Layer 2 of a small transformer language model trained on English Wikipedia (23 layers, counted from 0, width 96).
A neuron's activation on a vector x is GELU(weights . x), where the dot is the dot product.
The model reads these tokens: "ia" " by" " Sand" "ra" " New" "man" ".\n\n" "==" "R" "e" "fer" "ences" " in" " com" "ics" "==\n" "-" " In" " " "19" "84" " E" "ric"

The vector x that enters this layer's MLP at each token. A number n stands for (n - 500) times 0.0064.
0 "ia": 459 509 269 300 568 443 348 360 611 632 654 466 551 603 501 581 584 499 431 570 354 732 472 562 285 533 723 595 617 635 209 367 361 739 460 793 460 450 312 302 441 548 319 476 275 388 484 559 454 401 438 260 609 449 356 423 619 642 484 387 464 310 520 471 302 715 216 576 447 604 541 659 423 756 414 610 628 539 601 513 614 497 473 504 420 298 542 614 772 526 541 486 584 700 664 359
1 " by": 514 501 333 342 494 510 271 354 655 534 652 554 610 635 579 456 582 534 401 540 315 668 525 629 436 632 660 641 552 594 212 328 387 691 525 597 508 427 424 321 514 550 376 445 173 386 475 554 570 608 470 385 707 548 241 411 596 549 405 390 468 303 605 434 245 630 218 498 686 570 556 700 415 733 376 607 576 465 583 499 493 500 641 443 547 100 473 719 576 432 404 579 646 564 746 279
2 " Sand": 345 486 509 314 419 539 426 409 510 520 670 488 642 540 588 600 522 465 458 633 362 697 508 478 461 724 600 652 586 705 234 365 404 593 593 640 537 304 369 333 464 497 500 552 214 413 577 403 529 541 467 278 636 492 419 540 777 614 487 413 531 316 584 398 420 492 99 534 645 373 513 630 421 666 453 446 659 527 574 358 594 391 584 387 417 150 447 657 580 428 654 410 657 751 763 270
3 "ra": 594 606 308 287 566 371 296 286 468 695 767 558 540 506 559 595 495 485 385 578 266 644 409 645 357 591 819 550 538 713 262 392 296 572 446 830 317 315 519 368 437 597 342 626 275 450 491 453 538 537 491 302 434 604 412 529 742 716 431 444 491 312 539 609 396 485 274 546 730 499 597 672 564 660 514 538 635 547 540 443 484 493 559 578 459 103 554 510 583 573 408 348 549 604 584 283
4 " New": 467 525 318 288 433 530 405 415 491 627 602 530 586 482 607 551 566 341 480 570 384 660 480 506 402 660 924 615 625 567 186 265 417 541 594 648 600 382 540 342 477 613 577 646 99 469 555 543 536 410 555 298 548 651 283 562 610 668 409 242 462 369 621 430 419 439 158 582 632 504 584 722 588 540 390 434 505 572 603 389 395 462 625 448 465 196 350 588 604 490 573 470 660 608 681 367
5 "man": 484 526 419 246 497 449 238 375 611 694 784 419 586 526 507 612 480 385 451 612 232 645 460 650 377 606 776 625 494 570 295 227 390 672 425 767 567 197 448 323 302 573 410 599 320 459 466 420 585 457 518 566 574 477 394 479 609 731 446 221 410 376 710 521 313 481 299 591 684 480 548 565 509 687 570 568 527 562 559 398 495 600 625 436 374 267 588 602 642 533 431 617 589 642 572 362
6 ".\n\n": 544 457 264 382 520 435 325 384 553 644 720 391 575 578 459 472 535 576 327 539 409 733 398 550 385 635 676 584 570 515 303 458 289 601 485 618 551 460 342 332 396 666 391 609 175 373 383 590 563 548 412 423 808 514 305 528 594 749 407 408 560 279 631 502 267 676 267 508 618 596 604 666 505 736 502 640 518 417 515 411 547 504 511 332 426 124 493 611 727 454 553 553 536 624 714 317
7 "==": 574 411 267 369 575 452 421 276 515 694 711 440 470 577 465 455 532 544 217 473 270 634 558 524 409 653 740 490 683 574 357 435 354 602 516 664 493 509 314 311 411 676 384 543 243 417 436 533 427 549 386 314 733 678 331 433 552 723 288 372 470 240 605 518 390 547 295 492 744 581 704 634 587 671 514 671 520 522 595 561 559 524 501 446 524 146 555 604 697 508 569 485 537 594 620 243
8 "R": 524 610 332 399 562 502 362 413 551 519 571 557 576 525 499 516 496 393 427 641 345 625 363 604 389 771 765 476 565 711 256 431 303 654 478 578 480 337 378 408 453 643 537 551 320 490 484 400 365 455 458 453 660 512 415 652 758 684 271 484 495 372 605 292 256 556 62 573 674 487 694 600 373 641 490 398 599 677 490 514 517 534 519 482 417 72 615 585 759 455 436 505 539 640 612 356
9 "e": 502 529 361 246 475 317 253 426 598 649 728 505 499 557 582 597 401 437 289 638 282 553 551 590 260 728 724 462 648 681 262 515 296 646 438 852 470 326 477 397 450 536 355 585 254 432 411 461 529 555 412 374 600 547 333 428 734 638 500 374 441 266 594 606 406 566 268 503 616 398 555 634 554 725 576 602 617 505 680 532 524 595 576 481 363 159 593 596 584 506 468 458 626 588 596 297
10 "fer": 436 475 413 347 463 416 180 436 497 609 620 510 526 517 577 543 369 393 432 648 385 487 430 593 417 714 769 485 494 577 505 377 339 768 463 756 527 386 469 325 421 496 538 593 168 395 505 364 578 450 361 378 672 510 457 468 687 758 404 344 421 289 684 568 345 563 217 617 657 585 543 611 560 710 589 462 516 625 552 399 616 545 555 428 220 355 561 681 672 381 411 644 727 608 570 268
11 "ences": 372 441 402 376 383 400 240 258 550 606 673 442 476 507 572 542 459 528 479 644 416 665 531 614 265 541 694 522 661 571 351 272 312 706 607 719 445 490 407 242 279 602 485 576 372 241 452 477 461 663 459 480 560 651 392 461 714 761 507 408 481 358 620 629 227 490 357 406 665 575 546 686 482 667 630 393 586 475 426 569 592 514 597 311 569 230 573 598 638 496 434 547 549 658 712 320
12 " in": 516 556 365 396 575 367 246 325 557 615 665 449 552 641 624 404 495 376 429 530 297 582 518 646 349 571 761 541 586 465 285 422 209 625 552 699 536 459 450 353 448 598 435 565 299 378 406 497 681 566 579 466 771 621 119 460 587 566 418 375 452 360 652 509 269 606 158 525 612 596 559 678 535 674 368 685 631 543 552 512 434 410 633 372 532 154 533 665 564 405 490 666 605 487 679 419
13 " com": 520 552 458 185 404 456 255 435 578 498 711 484 424 481 645 580 476 446 374 538 419 566 498 594 408 730 684 581 639 550 284 416 223 522 519 535 603 489 671 363 356 509 484 421 236 411 731 380 635 583 412 486 723 611 356 489 565 595 346 387 473 335 620 516 358 550 194 540 658 683 540 580 459 764 508 547 578 565 502 602 472 401 555 332 499 160 595 564 657 396 383 592 612 675 726 201
14 "ics": 414 570 301 341 378 387 189 329 468 563 693 452 490 420 602 548 392 438 487 681 329 678 623 578 209 624 810 525 627 585 306 310 461 715 491 640 394 478 306 259 290 718 423 609 364 392 526 589 484 524 429 407 460 629 359 491 639 867 479 447 413 363 713 557 309 543 310 429 675 566 563 657 563 725 513 454 597 535 465 431 572 498 562 362 475 324 606 604 618 492 480 515 613 594 596 448
15 "==\n": 381 490 305 289 444 465 288 369 522 624 754 460 467 612 471 489 506 550 368 583 405 713 393 595 389 633 698 574 595 494 260 524 265 567 531 662 521 439 413 340 362 695 412 583 214 338 396 603 689 615 326 490 834 587 281 531 596 668 333 370 563 303 576 524 293 640 358 422 683 619 633 608 499 734 529 708 560 493 490 365 509 503 524 394 445 289 517 583 742 412 489 543 523 560 665 261
16 "-": 573 548 310 403 380 429 307 352 611 604 761 455 519 507 534 544 538 471 456 513 367 489 527 557 340 611 806 583 479 585 275 440 246 535 512 620 550 457 321 500 352 699 353 622 224 458 469 470 531 491 397 496 800 577 175 418 644 634 436 338 537 442 635 550 296 603 132 516 740 478 734 671 471 580 475 549 563 516 602 453 631 583 471 341 361 150 550 665 647 511 461 487 630 636 679 334
17 " In": 398 497 353 381 599 420 299 392 586 718 694 362 458 630 644 444 405 361 356 576 288 520 481 612 303 559 812 533 617 515 303 399 219 581 556 659 652 432 441 473 422 596 496 540 210 380 444 436 597 473 590 409 760 770 161 568 518 630 408 354 472 404 657 510 337 433 158 559 616 631 570 658 513 541 373 659 650 618 481 503 568 471 653 364 552 263 650 625 577 451 528 614 520 580 658 308
18 " ": 587 704 353 349 537 464 298 484 483 562 647 416 455 621 633 557 527 365 216 506 419 587 446 622 315 655 753 632 610 574 268 381 218 627 551 500 519 414 475 434 474 734 461 606 270 522 404 446 597 479 321 449 701 644 151 505 649 676 396 391 573 409 633 485 232 618 129 503 716 462 661 612 478 584 453 577 591 460 564 367 503 562 478 380 452 203 522 517 686 521 409 605 529 580 722 407
19 "19": 529 693 202 296 522 486 316 455 499 690 678 420 635 554 683 391 564 411 408 745 278 550 508 541 303 658 769 579 573 479 352 378 315 571 508 606 624 418 372 295 416 631 426 712 249 502 431 552 454 377 365 458 674 659 214 513 621 782 370 384 399 418 598 505 253 526 280 497 652 536 558 564 512 665 477 461 561 603 584 534 519 551 561 382 388 164 479 373 708 555 517 648 593 563 657 379
20 "84": 450 566 343 258 479 481 348 546 416 484 747 407 543 524 677 511 569 372 389 727 336 694 480 554 420 573 775 553 564 532 409 442 312 618 583 573 445 467 277 307 420 645 377 614 303 486 520 506 392 414 266 471 619 618 187 537 719 763 435 303 457 463 648 345 326 560 245 469 669 489 641 633 508 829 568 376 616 559 504 469 443 558 581 377 491 145 527 406 632 539 492 621 587 613 707 435
21 " E": 436 517 330 203 491 567 294 406 523 529 673 471 578 612 659 587 437 459 322 543 340 490 405 581 314 728 653 530 622 618 208 326 406 615 664 588 633 402 402 546 556 553 394 672 318 401 404 421 519 459 556 508 668 602 282 527 681 638 425 498 476 423 660 516 314 585 22 414 623 487 618 530 570 689 364 609 698 605 522 289 602 431 587 371 426 245 652 552 713 495 397 446 548 621 628 390
22 "ric": 451 415 442 297 488 351 299 358 475 466 626 409 674 613 497 630 401 399 422 666 382 639 408 730 385 637 810 505 633 504 106 349 412 767 416 760 497 386 446 364 369 596 511 591 391 516 584 286 468 631 464 542 615 600 300 411 749 711 476 356 416 471 710 533 364 421 232 432 579 495 639 661 451 659 597 380 527 687 605 527 494 466 479 486 459 222 638 491 667 434 497 591 544 566 604 323

Each question shows the input weights of one neuron of the MLP. A number n stands for (n - 500) times 0.0022.

n220: 421 638 355 651 480 534 609 438 445 558 474 419 578 584 443 577 595 695 553 556 425 464 406 405 372 454 453 620 490 310 567 387 535 439 419 549 443 594 524 568 593 677 464 487 541 500 472 508 604 335 373 617 459 414 428 367 396 373 530 365 604 562 553 400 580 454 575 607 685 521 462 522 397 775 407 404 587 568 444 385 474 436 460 472 429 541 468 582 444 525 530 532 632 511 475 563
Which token does this neuron like most? 20 "84"

n175: 394 447 515 472 464 208 493 690 370 291 372 448 562 533 435 404 473 718 745 412 728 427 381 585 610 440 443 595 529 555 562 385 477 327 492 558 569 534 326 477 566 611 593 733 485 650 324 592 587 331 586 702 382 370 333 567 578 401 399 704 408 321 729 544 600 793 594 504 345 559 436 556 580 504 570 641 423 434 404 588 639 571 548 274 449 440 567 492 194 553 620 467 538 500 519 230
Which token does this neuron like most? 6 ".\n\n"

n278: 592 457 488 552 616 601 494 379 680 432 384 637 353 507 433 563 582 503 659 735 503 334 492 344 635 500 515 574 374 516 439 648 597 363 454 447 647 444 482 357 535 779 431 494 454 363 497 448 518 543 386 565 518 351 364 467 421 473 560 531 468 509 374 396 515 381 555 624 588 479 348 603 602 696 355 437 480 276 615 513 474 648 436 494 409 574 645 481 594 450 583 378 602 512 362 512
Which token does this neuron like most? 16 "-"

n41: 447 429 455 468 586 576 380 523 620 381 329 290 487 477 634 483 527 534 563 630 436 543 545 519 445 508 519 450 405 470 610 578 390 668 565 487 469 526 611 484 478 385 303 539 510 638 684 532 560 482 618 505 548 487 394 625 360 301 531 520 583 543 468 525 595 563 495 373 452 515 576 518 568 492 486 571 463 522 548 344 500 512 479 572 602 521 541 454 557 508 221 549 396 390 484 492
Its three highest activations, in order, are on tokens 12 " in", 21 " E", 17 " In"

n353: 273 575 451 487 555 446 701 493 620 332 319 496 358 378 538 513 536 708 606 259 411 193 453 571 451 687 532 430 477 471 424 524 500 522 417 729 418 519 510 507 378 511 614 531 673 534 574 405 549 611 261 442 514 542 497 593 729 652 524 334 437 475 659 550 559 548 437 570 700 507 404 372 433 482 468 558 411 310 479 397 569 438 734 659 651 538 310 338 507 701 607 544 433 456 468 630
On which token does it fire most, and how strongly? 3 "ra", at about 0.2

n180: 612 523 463 621 471 493 420 741 503 492 474 526 530 756 389 416 653 582 634 516 336 469 351 424 527 485 362 552 414 565 575 493 423 500 552 595 559 511 395 533 495 467 584 466 438 507 399 551 532 599 441 444 385 560 390 401 454 481 466 614 582 492 500 389 625 468 445 523 526 459 495 539 484 628 444 469 593 546 543 624 472 460 498 364 437 660 560 482 418 475 407 403 591 570 385 475
On which token does it fire most, and how strongly? 1 " by", at about 0.026

n151: 479 510 547 510 473 488 393 550 545 596 386 319 439 584 473 572 591 549 463 639 527 563 485 645 411 504 489 457 411 555 485 544 500 480 508 429 444 525 629 513 528 571 454 554 606 451 500 448 428 386 626 378 427 567 412 405 437 459 477 524 518 388 438 445 540 563 508 564 565 577 447 550 384 548 585 403 380 539 558 455 558 508 567 381 554 572 368 535 520 388 492 415 530 492 496 506
Which token does this neuron like most? 0 "ia"

n34: 438 529 400 739 503 653 580 386 349 541 474 626 563 463 458 529 605 611 503 512 418 669 427 424 236 716 325 534 242 565 576 543 664 493 441 432 435 573 566 535 404 528 347 479 475 470 409 550 693 500 376 533 531 500 353 512 628 632 439 413 727 535 380 449 636 485 527 588 417 533 531 574 405 465 455 375 337 449 418 546 667 494 396 487 472 590 464 674 551 519 341 563 384 437 580 635
Its three highest activations, in order, are on tokens 6 ".\n\n", 15 "==\n", 16 "-"

n149: 555 654 540 502 665 396 491 478 641 495 516 420 469 620 520 514 600 512 576 505 611 413 629 538 552 559 505 538 629 456 443 593 396 511 537 505 400 509 407 436 521 515 515 510 560 519 482 650 440 547 460 444 472 563 527 512 510 577 539 651 339 585 493 512 521 577 559 603 293 471 500 468 479 413 474 448 548 503 388 463 594 573 502 252 455 475 398 425 495 318 365 275 407 527 444 487
Which token does this neuron like most? 0 "ia"

n59: 263 482 448 631 552 545 505 405 458 541 562 380 503 422 592 436 514 445 518 651 768 351 555 595 330 296 544 508 495 412 468 559 544 459 462 385 555 338 376 543 666 517 486 519 568 670 450 600 442 555 458 529 585 508 503 584 570 402 405 469 465 446 408 527 503 508 623 580 568 398 611 508 609 418 483 574 330 559 522 477 490 461 649 492 394 552 549 685 531 494 324 497 494 535 370 403
Which token does this neuron like most? 17 " In"

n328: 516 363 390 493 623 468 493 571 476 516 537 671 543 630 451 675 431 523 619 674 604 643 498 436 551 454 392 435 513 425 523 493 442 363 433 431 557 532 561 452 387 512 423 569 521 593 413 533 565 423 487 409 441 469 495 475 395 428 465 539 480 421 432 480 520 593 449 429 455 489 562 525 502 517 507 529 400 502 398 342 597 522 470 363 620 516 485 718 660 509 509 432 493 516 495 545
Its three highest activations, in order, are on tokens 6 ".\n\n", 15 "==\n", 0 "ia"

n232: 556 584 543 506 584 467 541 658 441 494 357 562 544 520 551 541 276 561 606 488 696 380 414 535 571 420 652 491 744 388 402 536 362 438 681 568 604 553 370 516 373 494 475 473 607 392 519 619 432 528 521 497 454 319 348 396 674 545 540 477 291 513 532 425 506 684 682 565 356 482 488 421 418 402 487 612 566 319 494 389 526 529 741 556 622 444 581 516 323 537 546 407 326 539 611 372
Its two highest activations, in order, are on tokens 12 " in", 11 "ences"

n110: 509 704 528 670 530 522 647 553 663 617 364 485 587 590 500 566 465 553 736 505 473 486 520 500 591 548 494 659 535 497 423 522 334 539 432 365 428 444 367 538 445 434 483 494 613 429 532 468 537 396 594 538 602 546 442 404 378 412 313 413 422 512 580 434 468 483 570 549 438 619 360 578 547 515 500 494 361 395 439 374 684 332 603 397 628 596 527 515 546 477 566 591 397 368 517 323
Which token does this neuron like most? 17 " In"

n236: 414 607 412 593 461 381 510 489 589 516 384 531 448 479 446 332 519 566 384 527 457 525 384 505 455 808 352 521 469 759 556 379 418 497 612 554 493 607 505 414 497 668 516 592 471 427 462 410 495 449 426 555 355 443 534 556 536 593 595 385 410 577 434 567 528 495 513 565 579 589 331 574 552 401 486 561 343 561 563 520 487 515 579 546 604 642 486 536 344 530 547 412 489 383 407 570
Its two highest activations, in order, are on tokens 14 "ics", 3 "ra"

n126: 634 441 383 465 372 504 409 463 492 715 425 269 427 757 302 366 479 508 434 324 385 526 545 457 730 504 399 550 396 617 735 632 500 749 417 520 265 785 572 522 444 127 393 615 313 285 534 551 241 409 464 756 559 538 681 554 448 464 719 570 633 642 621 488 500 508 273 635 440 553 599 686 608 392 487 608 344 427 598 734 358 445 500 194 451 525 324 565 564 542 648 248 348 468 496 694
Its two highest activations, in order, are on tokens 6 ".\n\n", 7 "=="

n215: 512 753 616 494 497 541 589 596 568 592 313 406 677 497 298 597 460 418 537 293 539 628 547 357 436 521 644 588 471 443 503 530 621 309 554 633 486 434 512 613 575 398 456 530 418 479 568 620 415 506 677 527 534 558 276 407 718 568 494 497 532 368 356 403 486 545 520 469 471 761 536 497 438 325 616 497 481 362 599 426 437 529 554 506 623 473 647 402 488 503 361 465 426 447 431 460
Its three highest activations, in order, are on tokens 4 " New", 3 "ra", 18 " "

n134: 523 555 523 390 533 489 333 462 448 575 449 546 452 458 397 508 562 489 523 513 478 595 429 350 640 384 484 477 547 437 525 635 664 447 635 590 531 426 472 465 493 525 632 520 549 535 509 460 547 549 405 570 500 562 567 426 500 568 440 500 486 593 518 504 594 426 382 445 276 412 536 480 575 621 328 362 577 470 509 529 513 487 453 484 573 568 521 580 558 404 515 515 397 524 502 566
Which token does this neuron like most? 22 "ric"

n262: 523 482 493 567 538 579 743 545 484 569 555 210 500 496 606 491 357 439 611 430 521 780 265 483 484 639 333 458 537 554 547 404 571 500 319 484 527 544 453 345 584 661 320 408 740 528 414 500 555 338 590 551 340 668 545 426 390 333 439 482 404 366 500 415 620 529 627 388 606 548 580 506 488 517 483 668 486 584 334 548 494 580 410 328 436 419 466 544 513 345 573 541 779 481 523 375
Its three highest activations, in order, are on tokens 7 "==", 6 ".\n\n", 15 "==\n"

n87: 506 425 528 644 416 512 532 561 444 748 323 372 641 638 676 584 497 570 295 385 497 519 436 437 509 204 413 346 550 343 371 667 460 405 472 571 500 371 544 510 320 463 595 461 503 563 509 549 343 469 700 566 713 363 564 491 585 455 621 575 591 557 497 527 363 650 441 500 432 389 372 601 494 563 522 462 513 576 459 464 392 517 670 428 622 620 532 535 588 497 523 605 488 378 437 494
Which token does this neuron like most? 12 " in"

n3: 684 456 665 441 387 420 509 491 305 478 485 450 555 677 589 551 406 730 541 317 644 494 589 445 430 676 427 395 473 513 572 671 475 318 428 494 658 641 527 438 386 378 588 401 509 549 365 553 633 390 473 534 328 381 413 399 432 623 771 476 520 438 486 436 653 447 503 487 476 562 394 538 447 526 402 471 585 696 426 697 369 593 459 580 389 427 314 589 656 481 394 608 471 414 604 411
On which token does it fire most, and how strongly? 13 " com", at about 0.21

n210: 509 379 468 331 518 539 584 474 651 497 340 567 535 453 544 524 438 568 540 393 390 450 430 629 405 571 379 540 360 601 656 599 503 576 514 456 508 656 621 367 264 459 423 680 480 567 555 478 474 434 464 305 566 541 472 497 706 508 528 508 567 577 503 461 470 546 418 546 456 396 599 474 481 553 524 604 362 639 529 649 565 551 596 284 580 606 464 446 538 500 580 483 283 283 350 512
Its two highest activations, in order, are on tokens 7 "==", 19 "19"

n293: 429 548 375 667 655 525 519 548 334 614 655 431 497 531 539 585 465 435 558 479 756 454 403 494 438 388 474 591 565 367 518 511 438 370 641 351 567 505 451 556 462 417 392 533 618 629 448 617 469 548 511 594 363 285 572 396 500 604 511 529 590 538 438 514 457 458 503 663 508 506 483 556 416 625 497 488 500 465 589 491 527 406 391 276 270 457 634 609 639 437 513 420 371 607 506 626
On which token does it fire most, and how strongly? 6 ".\n\n", at about 0.3

n101: 726 542 445 542 490 469 628 481 451 386 415 551 582 546 456 561 487 417 566 590 664 659 506 316 284 516 403 549 620 423 447 709 606 631 555 457 603 494 370 357 517 605 420 415 828 475 490 246 452 468 611 472 549 526 395 433 669 438 296 398 391 623 455 506 592 522 522 503 432 657 407 605 417 533 364 533 472 620 513 275 579 576 436 477 372 600 619 477 645 334 521 359 546 325 427 441
Its two highest activations, in order, are on tokens 22 "ric", 0 "ia"

n198: 549 490 663 510 460 522 482 550 502 602 532 435 513 491 458 494 467 563 580 382 428 504 443 375 481 435 481 583 427 630 550 377 559 664 504 561 606 579 681 423 480 395 465 589 420 617 436 538 460 498 504 469 517 453 485 576 520 582 498 498 502 533 400 563 446 483 391 481 544 525 464 414 490 450 581 553 629 555 509 509 442 520 416 474 670 515 473 469 452 376 508 482 447 414 435 566
On which token does it fire most, and how strongly? 5 "man", at about 0.18

n176: 509 631 465 508 515 477 528 500 760 447 428 575 703 359 311 289 494 445 319 383 339 473 445 289 488 572 485 515 492 448 542 506 506 419 645 623 450 479 525 437 449 462 641 592 488 361 568 473 628 491 561 582 479 343 411 572 593 531 609 383 414 509 495 562 630 628 464 415 547 680 454 538 338 536 446 379 600 382 545 478 506 566 587 687 518 716 518 415 530 612 473 554 521 441 371 497
Which token does this neuron like most? 5 "man"

n177: 482 730 493 576 550 386 556 522 712 555 472 594 485 403 453 503 342 547 568 400 516 285 556 361 717 598 282 349 577 523 453 464 631 304 507 665 540 330 433 447 496 567 576 457 588 710 686 428 625 431 468 486 762 541 478 423 553 482 525 370 329 545 461 582 455 646 437 348 475 615 460 580 615 761 644 413 359 235 208 450 174 691 711 541 467 482 438 515 609 396 616 375 496 318 492 470
Its three highest activations, in order, are on tokens 13 " com", 9 "e", 15 "==\n"

n267: 580 548 434 526 743 420 526 408 507 483 360 617 581 757 387 374 783 548 410 577 474 380 475 401 407 545 535 417 559 522 607 330 524 577 576 441 491 606 586 564 294 497 440 598 479 259 622 523 500 551 464 453 562 388 483 658 401 403 568 564 383 550 527 303 687 637 454 531 477 547 380 442 455 546 269 346 485 564 395 464 327 520 173 626 444 631 634 808 440 762 558 373 503 624 546 542
On which token does it fire most, and how strongly? 0 "ia", at about 1.1

n223: 462 611 422 549 506 318 299 420 559 611 401 420 589 592 487 636 509 578 524 546 512 595 518 423 448 379 360 468 605 379 518 486 569 417 595 611 461 484 575 578 715 647 533 568 488 489 609 573 358 442 295 415 439 488 474 601 324 573 466 465 647 452 360 433 519 607 508 400 647 446 443 474 422 357 258 386 581 491 515 491 552 541 440 653 571 677 677 497 714 494 397 517 506 461 503 576
Its two highest activations, in order, are on tokens 0 "ia", 18 " "

n251: 469 543 654 440 688 525 507 513 665 505 384 587 615 489 540 543 526 470 488 555 565 490 602 536 346 302 536 431 366 340 579 673 508 557 508 366 512 465 473 460 468 334 468 497 553 478 534 366 495 403 639 465 505 472 460 439 505 406 492 416 514 608 619 394 592 429 415 531 598 565 594 606 441 468 634 521 522 553 531 451 548 420 528 448 482 564 511 399 479 570 319 594 350 431 621 405
Which token does this neuron like most? 17 " In"

n194: 523 532 600 520 496 568 700 609 534 603 468 409 654 505 508 438 491 511 510 462 425 456 485 417 504 566 515 327 567 416 494 471 544 423 464 553 628 483 498 423 450 545 336 504 492 475 427 488 536 532 687 483 504 453 525 365 629 506 506 510 550 474 463 490 449 436 620 567 569 587 447 605 439 520 482 474 436 384 604 466 595 407 582 561 479 496 534 476 491 438 476 475 468 483 371 453
Which token does this neuron like most? 7 "=="

n128: 443 639 527 439 406 482 544 527 547 426 569 595 431 408 564 388 658 503 555 482 500 320 449 561 410 398 541 478 570 446 566 575 581 532 465 386 478 566 516 360 567 522 361 333 395 471 547 457 549 311 428 587 516 464 468 446 553 329 420 715 649 548 536 571 521 368 665 650 661 476 607 433 453 542 514 539 341 643 610 583 467 372 481 409 412 541 631 604 475 519 538 400 355 495 595 459
Which token does this neuron like most? 13 " com"

n181: 448 362 506 774 371 672 480 622 453 519 485 709 494 544 343 575 260 476 608 638 356 617 561 390 543 320 336 429 365 337 464 612 430 529 662 518 483 472 411 424 399 606 617 461 525 631 544 716 506 567 509 333 528 441 455 509 462 565 421 514 526 446 378 444 424 540 441 385 459 539 488 421 486 487 516 580 415 487 606 494 375 416 597 447 652 438 684 532 481 565 514 506 575 750 361 534
Which token does this neuron like most? 15 "==\n"

n75: 368 555 548 421 349 462 468 547 551 709 495 536 552 657 446 487 442 374 539 550 476 532 404 460 427 673 268 613 425 497 538 547 592 521 525 428 615 556 592 538 445 526 431 459 601 424 599 384 494 469 441 306 587 554 387 483 396 557 627 463 559 514 470 410 516 419 380 599 309 763 553 494 611 480 529 538 326 483 414 568 527 521 381 640 495 475 423 608 555 591 563 424 395 329 543 687
Which token does this neuron like most? 17 " In"

n48: 278 595 548 678 629 438 365 601 479 473 465 507 493 656 441 471 486 642 620 402 471 458 565 490 602 449 486 636 523 603 340 567 446 514 818 633 549 497 448 514 479 462 741 387 778 447 583 455 595 480 263 569 316 610 393 487 490 553 413 532 575 521 643 595 435 544 461 593 455 344 386 682 393 531 280 408 340 479 341 220 362 680 564 424 439 537 604 454 469 631 535 325 483 371 486 613
On which token does it fire most, and how strongly? 18 " ", at about 0.19

n115: 559 785 523 626 313 364 587 241 566 559 410 510 634 381 473 611 749 425 330 528 409 278 411 383 536 467 437 421 494 449 476 432 451 448 559 666 589 470 572 561 564 477 527 513 314 341 573 460 507 369 600 596 632 467 616 441 517 678 516 500 479 419 463 443 656 601 578 546 334 692 416 617 548 514 551 473 384 368 567 483 519 382 720 380 562 520 455 350 329 679 433 513 523 376 453 669
Its two highest activations, in order, are on tokens 4 " New", 19 "19"

n286: 422 570 689 357 503 430 566 412 312 685 413 497 585 686 308 568 460 340 497 560 465 540 590 483 597 312 287 497 479 500 533 445 406 429 547 471 490 606 548 506 277 554 431 511 500 592 497 461 658 365 611 443 511 531 503 528 434 505 588 451 550 511 583 548 569 624 548 419 460 451 610 585 449 626 546 376 539 500 435 691 411 437 624 412 530 469 614 572 426 643 500 422 360 425 463 550
Which token does this neuron like most? 11 "ences"

n217: 406 608 395 540 479 403 485 566 558 446 557 450 509 473 405 477 468 418 492 452 458 509 556 582 582 500 545 529 519 512 508 504 551 500 606 436 569 411 395 334 555 561 555 537 533 584 514 502 524 396 530 578 449 455 498 361 642 362 408 618 613 468 400 629 496 518 428 619 364 368 342 498 516 482 443 440 498 475 491 455 511 504 544 645 536 556 456 484 500 626 602 489 540 629 429 426
Its three highest activations, in order, are on tokens 2 " Sand", 0 "ia", 4 " New"

n209: 567 525 488 492 602 681 500 521 497 725 531 282 404 695 651 596 596 620 399 562 410 383 503 580 394 551 363 449 373 544 574 408 548 477 548 497 612 371 564 537 441 665 410 408 572 532 524 523 560 320 468 409 464 463 384 452 392 468 429 551 411 562 495 374 580 545 532 497 396 535 569 452 461 497 432 384 487 578 269 666 491 665 425 531 386 612 316 694 605 323 272 456 585 512 516 671
Which token does this neuron like most? 19 "19"

n132: 555 578 542 685 528 464 477 582 418 491 423 393 552 512 598 479 595 539 504 490 449 500 502 375 496 474 358 436 550 390 458 535 489 477 511 469 430 508 631 409 419 636 417 485 502 470 431 512 531 498 385 541 330 536 448 446 507 451 502 676 523 582 512 625 540 465 420 420 416 457 522 583 472 667 550 448 383 570 473 465 647 492 472 429 460 456 454 577 538 551 641 440 507 545 491 447
Which token does this neuron like most? 14 "ics"

n112: 467 557 457 531 347 368 445 317 525 479 471 332 531 553 575 608 702 609 432 511 513 512 618 540 549 690 567 250 457 386 533 482 346 561 464 512 591 401 544 519 662 518 385 563 494 506 445 588 621 482 575 485 405 288 616 572 338 297 617 650 583 575 452 450 494 391 564 534 364 592 524 419 646 450 450 497 377 691 497 676 517 474 533 636 525 460 430 601 456 552 393 361 420 585 463 227
Which token does this neuron like most? 3 "ra"